Layer 3 of a small transformer language model trained on English Wikipedia (8 layers, counted from 0, width 64).
A neuron adds its activation times its output weights to the MLP's output. To switch it off is to set its activation to zero at one token and run the rest of the model.

Output weights of the MLP neurons that the questions are about. A number n stands for (n - 500) times 0.00061.
n14: 390 500 373 465 873 632 426 569 530 611 432 722 532 806 547 623 677 538 638 422 512 505 491 488 422 558 506 303 461 397 451 698 646 490 517 606 189 680 520 410 370 587 585 654 317 289 545 284 438 474 477 467 677 457 450 553 764 408 443 542 578 459 603 535
n29: 555 554 439 515 248 419 478 474 598 306 505 489 623 551 579 677 205 852 440 616 526 339 386 623 536 700 450 664 426 583 451 493 495 465 540 587 438 403 433 409 619 646 517 643 379 693 788 583 524 924 343 640 715 529 543 480 382 466 461 482 786 303 569 618
n32: 320 435 623 463 452 548 553 416 274 450 454 423 402 372 507 591 488 493 468 482 526 633 374 534 441 631 459 439 583 432 514 546 431 758 457 443 544 369 703 469 662 629 435 338 606 674 243 745 681 454 424 361 560 378 409 380 418 489 562 706 708 393 132 327
n48: 278 348 411 300 590 456 291 598 416 612 621 780 453 453 758 668 457 426 407 443 428 315 415 514 612 593 508 537 573 540 508 654 238 711 399 390 532 626 367 453 189 569 410 763 564 656 553 548 457 623 506 712 545 332 446 463 604 463 636 232 522 356 533 654
n63: 509 517 734 543 485 514 421 687 412 440 483 784 441 755 333 564 443 501 470 470 309 575 62 454 679 324 638 424 272 443 669 270 490 449 414 609 603 696 410 354 508 761 632 567 529 251 414 552 593 327 454 526 660 473 363 669 331 288 633 655 475 386 311 478
n66: 501 380 442 539 270 408 529 234 673 541 427 306 307 640 464 481 454 622 327 556 366 434 458 531 672 556 362 472 614 265 877 424 728 337 474 260 709 635 611 318 595 766 455 211 600 328 395 606 434 637 728 440 479 486 747 530 472 477 362 488 631 670 424 368
n67: 464 700 460 437 763 492 386 585 511 511 417 589 616 642 590 443 520 582 640 722 456 561 470 599 389 363 717 656 456 523 490 489 434 675 614 476 334 340 244 379 608 222 440 593 489 398 486 474 308 431 595 866 513 388 382 393 559 476 566 482 549 753 428 446
n73: 311 444 668 427 547 394 410 326 533 698 779 538 440 820 673 497 337 362 510 555 509 609 675 654 204 382 669 414 269 589 533 391 660 442 341 497 337 301 680 546 543 592 655 293 583 504 274 391 721 392 708 391 495 524 532 544 286 386 470 327 390 406 478 670
n83: 534 548 486 500 347 506 314 454 576 361 271 549 470 596 550 513 630 497 519 677 414 526 272 341 395 716 493 297 541 448 393 728 424 634 442 580 688 603 602 411 540 535 343 526 269 409 438 369 339 732 525 591 349 691 596 620 668 426 184 453 593 381 528 534
n102: 721 596 711 617 732 560 618 508 599 234 239 597 609 561 573 372 442 552 762 537 502 397 489 345 862 594 372 608 697 616 535 554 425 357 519 282 518 648 472 465 278 618 532 504 527 471 647 305 375 419 396 304 462 471 260 513 513 365 720 378 459 552 550 480
n111: 538 697 578 570 437 513 513 137 353 731 581 191 412 425 527 506 539 412 375 779 489 500 772 523 447 610 494 385 474 631 546 268 462 563 765 302 511 326 339 662 548 612 873 572 538 590 309 675 396 565 496 692 724 359 453 635 371 536 495 500 291 550 567 424
n116: 481 596 675 532 345 288 326 687 318 645 405 681 357 615 213 460 567 531 469 527 513 310 507 382 471 508 491 478 375 567 400 354 384 553 493 471 468 473 714 435 343 430 496 317 903 216 96 535 424 360 429 377 596 318 463 456 624 434 358 779 719 475 320 467
n118: 402 447 613 716 581 443 499 288 273 176 505 428 481 423 495 603 296 488 509 513 585 385 707 467 586 409 297 415 713 575 492 574 541 500 393 469 451 408 392 358 580 584 287 509 408 555 649 300 420 441 410 335 452 774 391 388 444 502 444 498 832 551 470 566
n137: 644 369 481 560 341 351 689 666 513 364 399 22 526 459 726 520 591 491 453 430 666 387 744 453 603 496 465 648 590 277 585 459 328 432 676 383 358 560 595 546 600 658 478 570 381 447 519 284 390 480 591 469 337 616 635 731 545 278 538 419 448 608 414 555
n177: 446 393 502 311 450 331 475 545 391 435 551 510 211 549 727 652 676 459 685 427 562 432 614 402 527 529 552 522 532 253 439 463 245 156 368 432 445 391 490 527 479 263 582 513 473 446 479 580 425 590 353 623 777 515 399 384 353 599 790 641 593 472 506 787
n179: 448 437 378 370 586 651 342 694 671 566 423 500 418 492 490 375 610 438 464 422 511 596 522 440 403 382 418 467 408 449 393 490 506 410 560 382 435 247 637 436 486 590 503 416 489 268 509 384 380 247 485 517 415 482 690 506 495 467 496 490 291 428 683 639

Each question names a token from some text and the token that comes next. It shows the activations a of the neurons there, in the order above. A number n stands for (n - 500) times 0.012.

Then comes g, the gradient of the next token's log-probability with respect to the MLP's output, scaled to length 1. A neuron's effect is roughly proportional to its activation times (output weights . g). A number n stands for (n - 500) times 0.001.

" of", then " the"
a: 495 477 490 489 528 504 472 532 511 500 507 497 590 496 496 508
g: 571 644 425 531 583 544 597 533 617 383 528 330 562 535 220 455 311 348 471 456 368 611 353 567 494 458 423 859 550 621 345 467 363 708 278 629 614 519 458 449 473 708 408 540 559 623 595 639 314 349 717 377 513 686 272 454 513 622 425 430 426 356 458 530
Which neuron, switched off, lowers the next token's probability most? n118

"ran", then "ted"
a: 517 519 509 406 533 491 413 488 466 669 497 508 741 498 507 505
g: 623 421 363 538 453 439 629 538 545 337 469 345 406 420 552 440 629 414 742 678 623 465 498 634 541 510 654 676 628 791 703 468 473 582 553 652 463 678 359 606 571 532 374 566 594 344 518 690 460 572 579 238 724 483 352 630 497 531 660 566 368 265 547 703
Which neuron, switched off, lowers the next token's probability most? n102

",", then " mean"
a: 501 505 523 481 500 514 497 532 532 493 520 503 497 504 503 599
g: 374 516 340 391 437 400 457 738 771 492 689 632 516 540 793 603 441 598 484 364 558 350 610 754 482 451 712 668 516 536 633 637 452 428 631 505 659 383 486 473 356 356 637 433 430 493 486 318 513 464 292 571 563 769 452 398 372 544 479 475 309 350 595 415
Which neuron, switched off, lowers the next token's probability most? n179

" to", then " colle"
a: 470 487 455 492 514 503 484 518 551 475 515 508 502 513 495 506
g: 283 316 690 621 357 656 501 634 537 591 409 537 601 399 778 364 601 579 408 563 353 267 669 704 323 631 600 418 359 348 396 540 467 459 513 371 458 523 426 476 473 139 440 384 380 503 502 607 551 632 386 531 531 397 763 562 490 629 401 392 583 421 506 451
Which neuron, switched off, lowers the next token's probability most? n102

",", then " fire"
a: 508 430 505 486 504 514 482 521 513 478 532 487 500 501 497 459
g: 609 593 496 407 318 632 695 454 279 693 371 645 503 614 512 168 491 447 323 561 388 451 432 253 377 656 531 372 711 613 528 475 363 557 334 501 536 459 451 304 455 840 586 552 640 560 483 571 570 333 553 535 391 621 453 479 420 503 564 446 422 395 449 275
Which two neurons, each switched off alone, lower its probability most, in order? n29, n111

"ar", then ","
a: 484 497 541 526 523 518 555 531 519 485 528 479 506 506 512 496
g: 481 610 557 566 570 513 453 582 450 717 476 732 684 378 210 464 680 254 475 506 467 432 440 583 183 386 501 727 497 412 609 556 510 353 480 638 570 633 320 325 689 541 281 552 604 281 616 526 479 489 486 660 481 413 449 367 537 414 427 531 541 308 327 437
Which neuron, switched off, lowers the next token's probability most? n67

"ak", then "istan"
a: 508 475 585 497 511 445 511 545 538 498 490 496 481 494 501 523
g: 386 437 765 699 430 422 470 404 404 626 406 190 371 602 466 367 577 544 539 587 559 437 416 437 521 381 316 511 472 371 487 375 589 355 587 295 445 455 599 408 553 549 684 481 559 402 723 372 529 345 488 620 850 713 549 651 664 281 451 437 542 468 361 461
Which neuron, switched off, raises the next token's probability most? n66

"s", then " of"
a: 500 484 537 497 490 489 492 522 502 497 537 519 496 503 483 528
g: 303 414 365 577 556 483 559 414 579 354 659 573 231 531 571 676 424 203 350 668 700 616 398 528 367 216 649 339 441 460 686 253 533 622 565 638 646 555 468 485 359 407 596 593 381 531 513 493 509 518 679 467 364 614 480 582 437 634 601 447 440 315 441 627
Which neuron, switched off, lowers the next token's probability most? n73

" comp", then "ul"
a: 504 497 498 510 498 482 501 508 500 491 512 490 510 497 499 483
g: 487 423 608 567 650 564 503 713 356 363 551 415 510 382 433 685 348 481 694 567 599 463 451 471 682 482 402 479 517 562 622 523 319 546 620 282 301 664 529 574 344 605 435 638 414 520 363 452 718 512 570 305 358 282 506 551 374 632 916 436 432 369 591 449
Which neuron, switched off, raises the next token's probability most? n102

"ey", then " General"
a: 516 525 567 499 522 468 501 533 494 501 530 524 492 467 510 503
g: 389 354 788 775 513 426 456 612 474 500 380 522 532 633 506 474 168 488 585 782 561 424 518 527 579 512 306 625 559 310 560 484 645 550 554 481 594 207 377 476 333 683 561 404 461 395 684 561 673 563 584 596 504 636 397 393 622 465 348 438 339 415 410 441
Which neuron, switched off, lowers the next token's probability most? n29

",", then " and"
a: 507 299 531 475 501 511 501 538 515 487 533 492 499 497 485 501
g: 398 362 730 408 622 305 405 622 570 591 764 460 598 310 407 672 656 570 696 735 654 706 571 651 279 420 549 499 586 559 562 646 501 588 807 498 577 691 499 508 618 308 473 455 539 450 568 436 295 317 573 547 421 604 568 448 580 471 510 561 550 607 577 569
Which neuron, switched off, lowers the next token's probability most? n29

"n", then "ach"
a: 515 480 500 482 498 492 508 500 494 496 491 503 434 385 297 516
g: 413 692 313 473 462 380 543 521 304 574 575 500 637 494 696 258 512 459 187 401 397 579 366 524 458 329 355 412 449 488 469 611 418 358 445 564 698 458 667 480 441 632 694 855 492 479 375 557 560 549 584 562 244 377 524 526 576 344 668 416 331 624 490 524
Which two neurons, each switched off alone, lower its probability most, in order? n177, n118

"ack", then "-"
a: 504 505 500 500 511 485 491 517 515 500 514 408 499 494 524 497
g: 685 614 270 515 326 700 745 534 496 410 452 395 543 725 538 536 582 230 732 596 525 593 609 256 418 446 621 569 385 352 608 547 539 459 442 386 486 623 395 388 387 373 646 611 553 443 510 424 587 521 448 837 294 350 554 365 515 471 593 389 612 490 454 602
Which neuron, switched off, lowers the next token's probability most? n116

" Court", then " over"
a: 504 497 516 479 497 536 506 473 504 502 498 495 539 517 488 498
g: 665 600 341 532 309 565 519 787 291 405 601 449 491 588 460 596 263 480 442 412 452 464 615 384 540 322 262 496 341 654 402 515 385 560 570 473 522 494 591 694 719 647 490 539 543 489 545 482 252 601 440 462 599 668 531 303 439 485 690 216 663 442 635 620
Which neuron, switched off, lowers the next token's probability most? n118

" said", then " ar"
a: 508 464 489 505 500 517 503 517 473 498 463 511 480 484 496 504
g: 442 588 534 393 510 560 295 471 557 321 668 345 466 699 781 524 420 398 492 396 350 477 775 138 616 455 408 526 452 496 538 492 454 637 415 360 469 497 401 475 438 582 722 446 460 583 502 395 518 252 228 419 436 298 667 471 476 551 324 442 516 328 515 612
Which neuron, switched off, lowers the next token's probability most? n73

" min", then "imal"
a: 507 456 482 500 487 500 493 500 506 506 512 488 470 483 609 491
g: 479 474 391 359 585 531 604 472 559 459 599 382 266 542 477 599 360 694 498 240 780 388 557 639 639 685 725 521 454 360 198 417 546 534 479 429 462 689 480 395 474 457 476 630 540 416 559 320 683 462 590 549 692 607 629 487 455 639 492 579 324 457 766 343
Which neuron, switched off, lowers the next token's probability most? n177

"ch", then "u"
a: 539 529 481 517 525 435 494 552 548 502 502 507 495 471 500 454
g: 628 384 750 609 418 664 324 583 365 633 439 654 441 349 415 610 133 288 411 507 575 570 387 596 618 412 481 440 517 360 301 549 314 569 651 427 535 462 515 189 468 515 644 623 423 509 478 655 656 556 486 364 471 506 643 445 368 478 652 605 561 618 674 552
Which neuron, switched off, raises the next token's probability most? n14

" in", then " S"
a: 518 512 514 477 512 510 531 538 515 479 531 497 540 515 493 496
g: 380 653 542 552 614 446 399 666 566 497 418 541 424 669 468 337 387 633 642 544 571 573 158 347 511 435 338 399 424 387 470 432 594 298 630 447 387 347 629 468 480 514 713 390 545 517 440 614 562 245 472 347 586 564 544 729 773 548 373 458 388 533 232 647
Which neuron, switched off, raises the next token's probability most? n118

"d", then ")"
a: 518 500 498 501 534 459 528 437 484 504 499 496 504 493 487 488
g: 419 545 545 433 373 565 462 532 151 679 434 345 494 385 634 569 644 653 764 666 542 499 513 605 319 514 560 683 563 573 533 656 482 668 470 162 402 563 603 351 694 597 371 670 631 360 453 447 351 454 512 735 510 511 598 404 533 488 568 639 388 617 547 588
Which two neurons, each switched off alone, lower its probability most, in order? n67, n73

"id", then "i"
a: 492 474 507 483 531 472 512 503 524 512 516 496 487 500 543 466
g: 342 257 495 572 457 665 543 363 580 234 374 483 318 332 415 526 439 799 586 469 577 432 543 570 581 513 691 397 400 721 478 360 570 515 505 453 444 257 401 542 776 565 520 534 534 651 437 671 456 658 342 361 506 488 357 604 506 562 430 167 480 516 500 567
Which neuron, switched off, raises the next token's probability most? n29

" Art", then "án"
a: 503 478 504 488 499 497 498 476 515 497 499 494 493 492 502 501
g: 396 619 449 527 628 544 737 349 611 406 534 617 620 238 518 665 536 550 553 531 547 549 428 285 638 663 395 557 401 771 482 655 549 716 491 492 366 393 651 514 479 570 466 668 277 651 248 513 424 828 503 395 454 477 374 470 561 459 539 613 577 504 287 600
Which two neurons, each switched off alone, lower its probability most, in order? n73, n83

"l", then " m"
a: 499 497 483 489 503 715 483 516 506 500 507 504 458 496 509 489
g: 371 408 539 480 396 605 226 411 356 461 549 598 424 359 453 419 534 369 330 528 414 453 371 632 317 596 261 511 439 469 548 800 440 455 629 604 666 557 535 310 663 689 441 319 775 312 509 436 580 669 360 716 331 523 502 427 374 614 469 563 505 457 406 376
Which neuron, switched off, lowers the next token's probability most? n66

"á", then "l"
a: 521 486 467 560 501 501 542 514 495 505 498 510 477 471 493 515
g: 571 738 470 309 531 358 563 533 377 492 499 550 458 479 444 635 393 660 642 684 570 617 280 502 330 367 419 229 449 784 580 460 431 639 408 760 296 222 386 446 405 618 521 457 508 565 592 651 439 353 452 396 507 459 360 374 539 716 361 517 527 590 590 533
Which neuron, switched off, lowers the next token's probability most? n137

"ged", then " that"
a: 509 516 502 458 504 490 517 466 581 498 517 433 482 497 508 517
g: 786 324 398 478 759 425 464 397 569 337 437 504 675 492 417 524 452 273 677 379 590 434 524 497 531 407 347 433 633 423 704 429 414 393 688 647 708 497 661 618 397 548 398 393 429 545 621 507 510 436 423 505 757 512 632 633 578 692 682 523 322 495 597 270
Which two neurons, each switched off alone, lower its probability most, in order? n116, n73

" live", then " in"
a: 515 458 518 490 495 466 508 520 491 502 527 497 496 500 508 512
g: 535 607 646 675 580 538 370 647 584 588 473 591 403 417 369 455 679 424 528 568 506 687 450 540 507 440 576 524 523 483 386 314 440 496 703 337 409 344 793 671 436 248 644 575 446 574 588 526 467 600 780 358 492 326 733 450 689 671 488 682 445 365 355 648
Which neuron, switched off, lowers the next token's probability most? n29

" Sam", then "d"
a: 479 515 543 477 488 487 633 470 532 482 511 527 508 506 504 489
g: 523 446 572 505 350 336 120 405 709 409 423 454 499 638 630 449 427 377 282 446 470 671 379 679 572 297 726 570 515 538 738 582 308 614 456 605 440 645 439 535 392 500 453 595 480 521 454 576 508 628 500 395 477 544 445 457 575 368 718 195 619 599 451 339
Which neuron, switched off, lowers the next token's probability most? n67

" (", then "M"
a: 509 498 520 478 493 501 514 515 510 507 427 538 496 501 498 497
g: 437 576 546 732 643 369 564 582 442 453 300 651 558 490 316 308 386 297 330 525 595 543 265 478 463 297 266 337 526 319 570 586 604 496 481 504 354 659 540 301 482 604 450 318 581 710 647 755 465 491 475 734 595 468 590 454 706 550 570 513 502 450 397 478
Which neuron, switched off, lowers the next token's probability most? n111

"1", then "6"
a: 502 529 502 483 506 497 525 496 506 506 507 513 470 499 501 514
g: 216 413 357 433 567 745 744 593 488 501 506 375 505 356 669 539 522 511 472 517 382 495 281 402 528 447 455 380 343 901 256 546 459 567 394 532 441 351 541 511 636 430 586 257 714 493 516 512 520 503 647 377 528 472 486 375 531 598 371 715 358 592 432 433
Which neuron, switched off, raises the next token's probability most? n29

" up", then " to"
a: 486 504 506 502 498 490 509 527 494 512 497 585 506 502 518 496
g: 461 373 553 473 551 424 474 471 601 451 370 729 442 339 424 544 395 694 498 726 529 643 480 732 402 496 486 518 570 570 733 585 422 405 535 832 197 382 444 467 532 553 622 520 485 488 605 234 490 628 456 739 640 575 462 780 603 544 479 456 702 397 475 409
Which neuron, switched off, raises the next token's probability most? n116

" as", then " Dev"
a: 493 480 514 480 490 526 502 522 794 506 519 483 502 513 496 643
g: 279 497 430 251 558 276 774 473 405 318 518 372 560 387 524 477 350 636 564 421 669 577 369 237 496 679 319 303 551 348 589 635 541 538 653 432 494 664 404 342 371 666 620 375 522 440 438 471 496 542 326 480 501 377 357 715 632 596 478 586 580 496 377 576
Which neuron, switched off, lowers the next token's probability most? n83

"it", then "ra"
a: 503 488 502 513 513 486 505 453 500 421 509 501 505 464 463 468
g: 563 509 539 530 507 473 487 580 798 361 494 549 769 492 271 539 261 384 499 345 542 717 357 543 493 653 589 588 752 612 482 505 669 436 508 585 592 298 524 644 372 420 777 617 420 627 536 525 486 308 368 526 623 522 620 480 495 468 263 372 508 537 735 447
Which neuron, switched off, lowers the next token's probability most? n177

"6", then "0"
a: 499 495 483 502 503 521 559 496 457 396 510 547 459 485 506 504
g: 370 737 317 512 478 433 361 614 715 496 546 461 405 620 536 447 669 463 359 514 568 408 606 259 550 458 580 606 215 398 547 534 577 590 362 406 631 606 497 447 686 692 164 405 502 431 563 503 489 706 725 354 432 612 343 608 649 298 527 472 576 554 391 472
Which neuron, switched off, raises the next token's probability most? n83

"er", then "ja"
a: 574 509 521 552 535 486 502 539 479 502 502 476 493 507 464 488
g: 471 592 430 490 502 919 528 365 625 299 637 467 530 411 663 427 496 567 563 535 528 521 629 344 595 882 489 276 492 391 461 621 579 424 473 471 454 550 728 649 597 386 662 645 509 358 439 419 392 797 519 548 582 528 524 677 393 386 515 532 463 488 615 384
Which two neurons, each switched off alone, lower its probability most, in order? n14, n116

"ans", then "==\n"
a: 499 537 475 522 511 497 437 484 519 470 508 504 472 475 483 511
g: 458 467 488 414 633 694 442 431 596 349 640 682 564 900 360 483 445 319 717 424 487 607 430 371 422 411 414 497 659 486 574 343 548 358 542 392 582 713 571 527 428 611 467 578 456 459 601 608 427 743 298 551 570 733 659 505 576 515 546 505 210 553 395 374
Which neuron, switched off, raises the next token's probability most? n102

"per", then " group"
a: 497 504 531 472 527 474 503 478 515 497 502 503 497 495 506 499
g: 702 444 498 633 451 462 567 537 441 630 496 606 510 562 227 581 479 434 764 536 576 420 696 454 241 420 350 711 453 396 727 545 694 622 567 568 638 521 654 637 542 305 518 442 613 332 525 695 392 672 471 625 484 486 507 218 471 438 533 421 672 432 386 680
Which neuron, switched off, lowers the next token's probability most? n48

",", then " son"
a: 509 493 513 481 500 509 499 527 523 486 514 489 495 503 493 469
g: 471 696 503 500 541 538 310 481 568 207 630 587 546 517 625 470 469 681 382 683 293 693 452 517 384 393 555 502 570 353 424 519 572 559 626 628 574 447 632 481 573 641 595 559 273 601 477 561 600 634 406 439 430 511 671 457 150 385 433 299 246 263 611 556
Which neuron, switched off, raises the next token's probability most? n179

"m", then "and"
a: 522 527 456 507 524 460 491 494 518 496 450 528 504 517 500 499
g: 626 671 512 385 638 328 636 723 559 521 598 483 476 459 717 639 322 482 474 399 625 570 452 556 690 511 590 598 657 340 318 672 502 630 498 541 251 503 459 416 319 260 383 473 560 606 551 469 544 380 617 515 157 295 461 306 527 290 505 594 447 562 494 572
Which two neurons, each switched off alone, lower its probability most, in order? n111, n66

" other", then " con"
a: 503 476 486 500 506 489 500 554 457 496 494 500 495 497 461 556
g: 581 468 706 601 530 386 665 521 265 512 489 501 677 508 455 385 364 370 519 654 290 623 693 690 578 703 644 402 609 311 638 821 505 588 561 463 426 286 535 510 405 542 375 579 590 601 581 319 596 642 463 423 392 314 605 474 307 473 683 440 349 493 483 586
Which neuron, switched off, raises the next token's probability most? n179

"ne", then ".\n"
a: 492 486 540 488 521 496 548 517 496 498 522 477 504 496 474 508
g: 550 563 554 496 327 473 494 510 410 372 405 523 698 619 386 569 430 533 568 599 353 268 610 534 393 304 635 596 613 622 556 546 501 542 442 476 730 839 308 819 481 309 213 440 496 352 541 523 633 484 567 689 443 409 443 297 654 547 369 502 521 376 530 546
Which neuron, switched off, lowers the next token's probability most? n67

"ection", then " "
a: 550 492 644 500 644 486 550 594 500 500 466 651 506 498 466 517
g: 487 567 699 474 418 696 536 682 402 406 510 499 703 719 600 518 513 487 535 526 702 692 380 655 577 565 570 390 413 509 350 379 685 396 438 614 427 614 578 302 442 661 638 353 443 413 564 514 513 764 631 564 756 339 367 703 683 365 523 386 580 479 701 551
Which neuron, switched off, lowers the next token's probability most? n63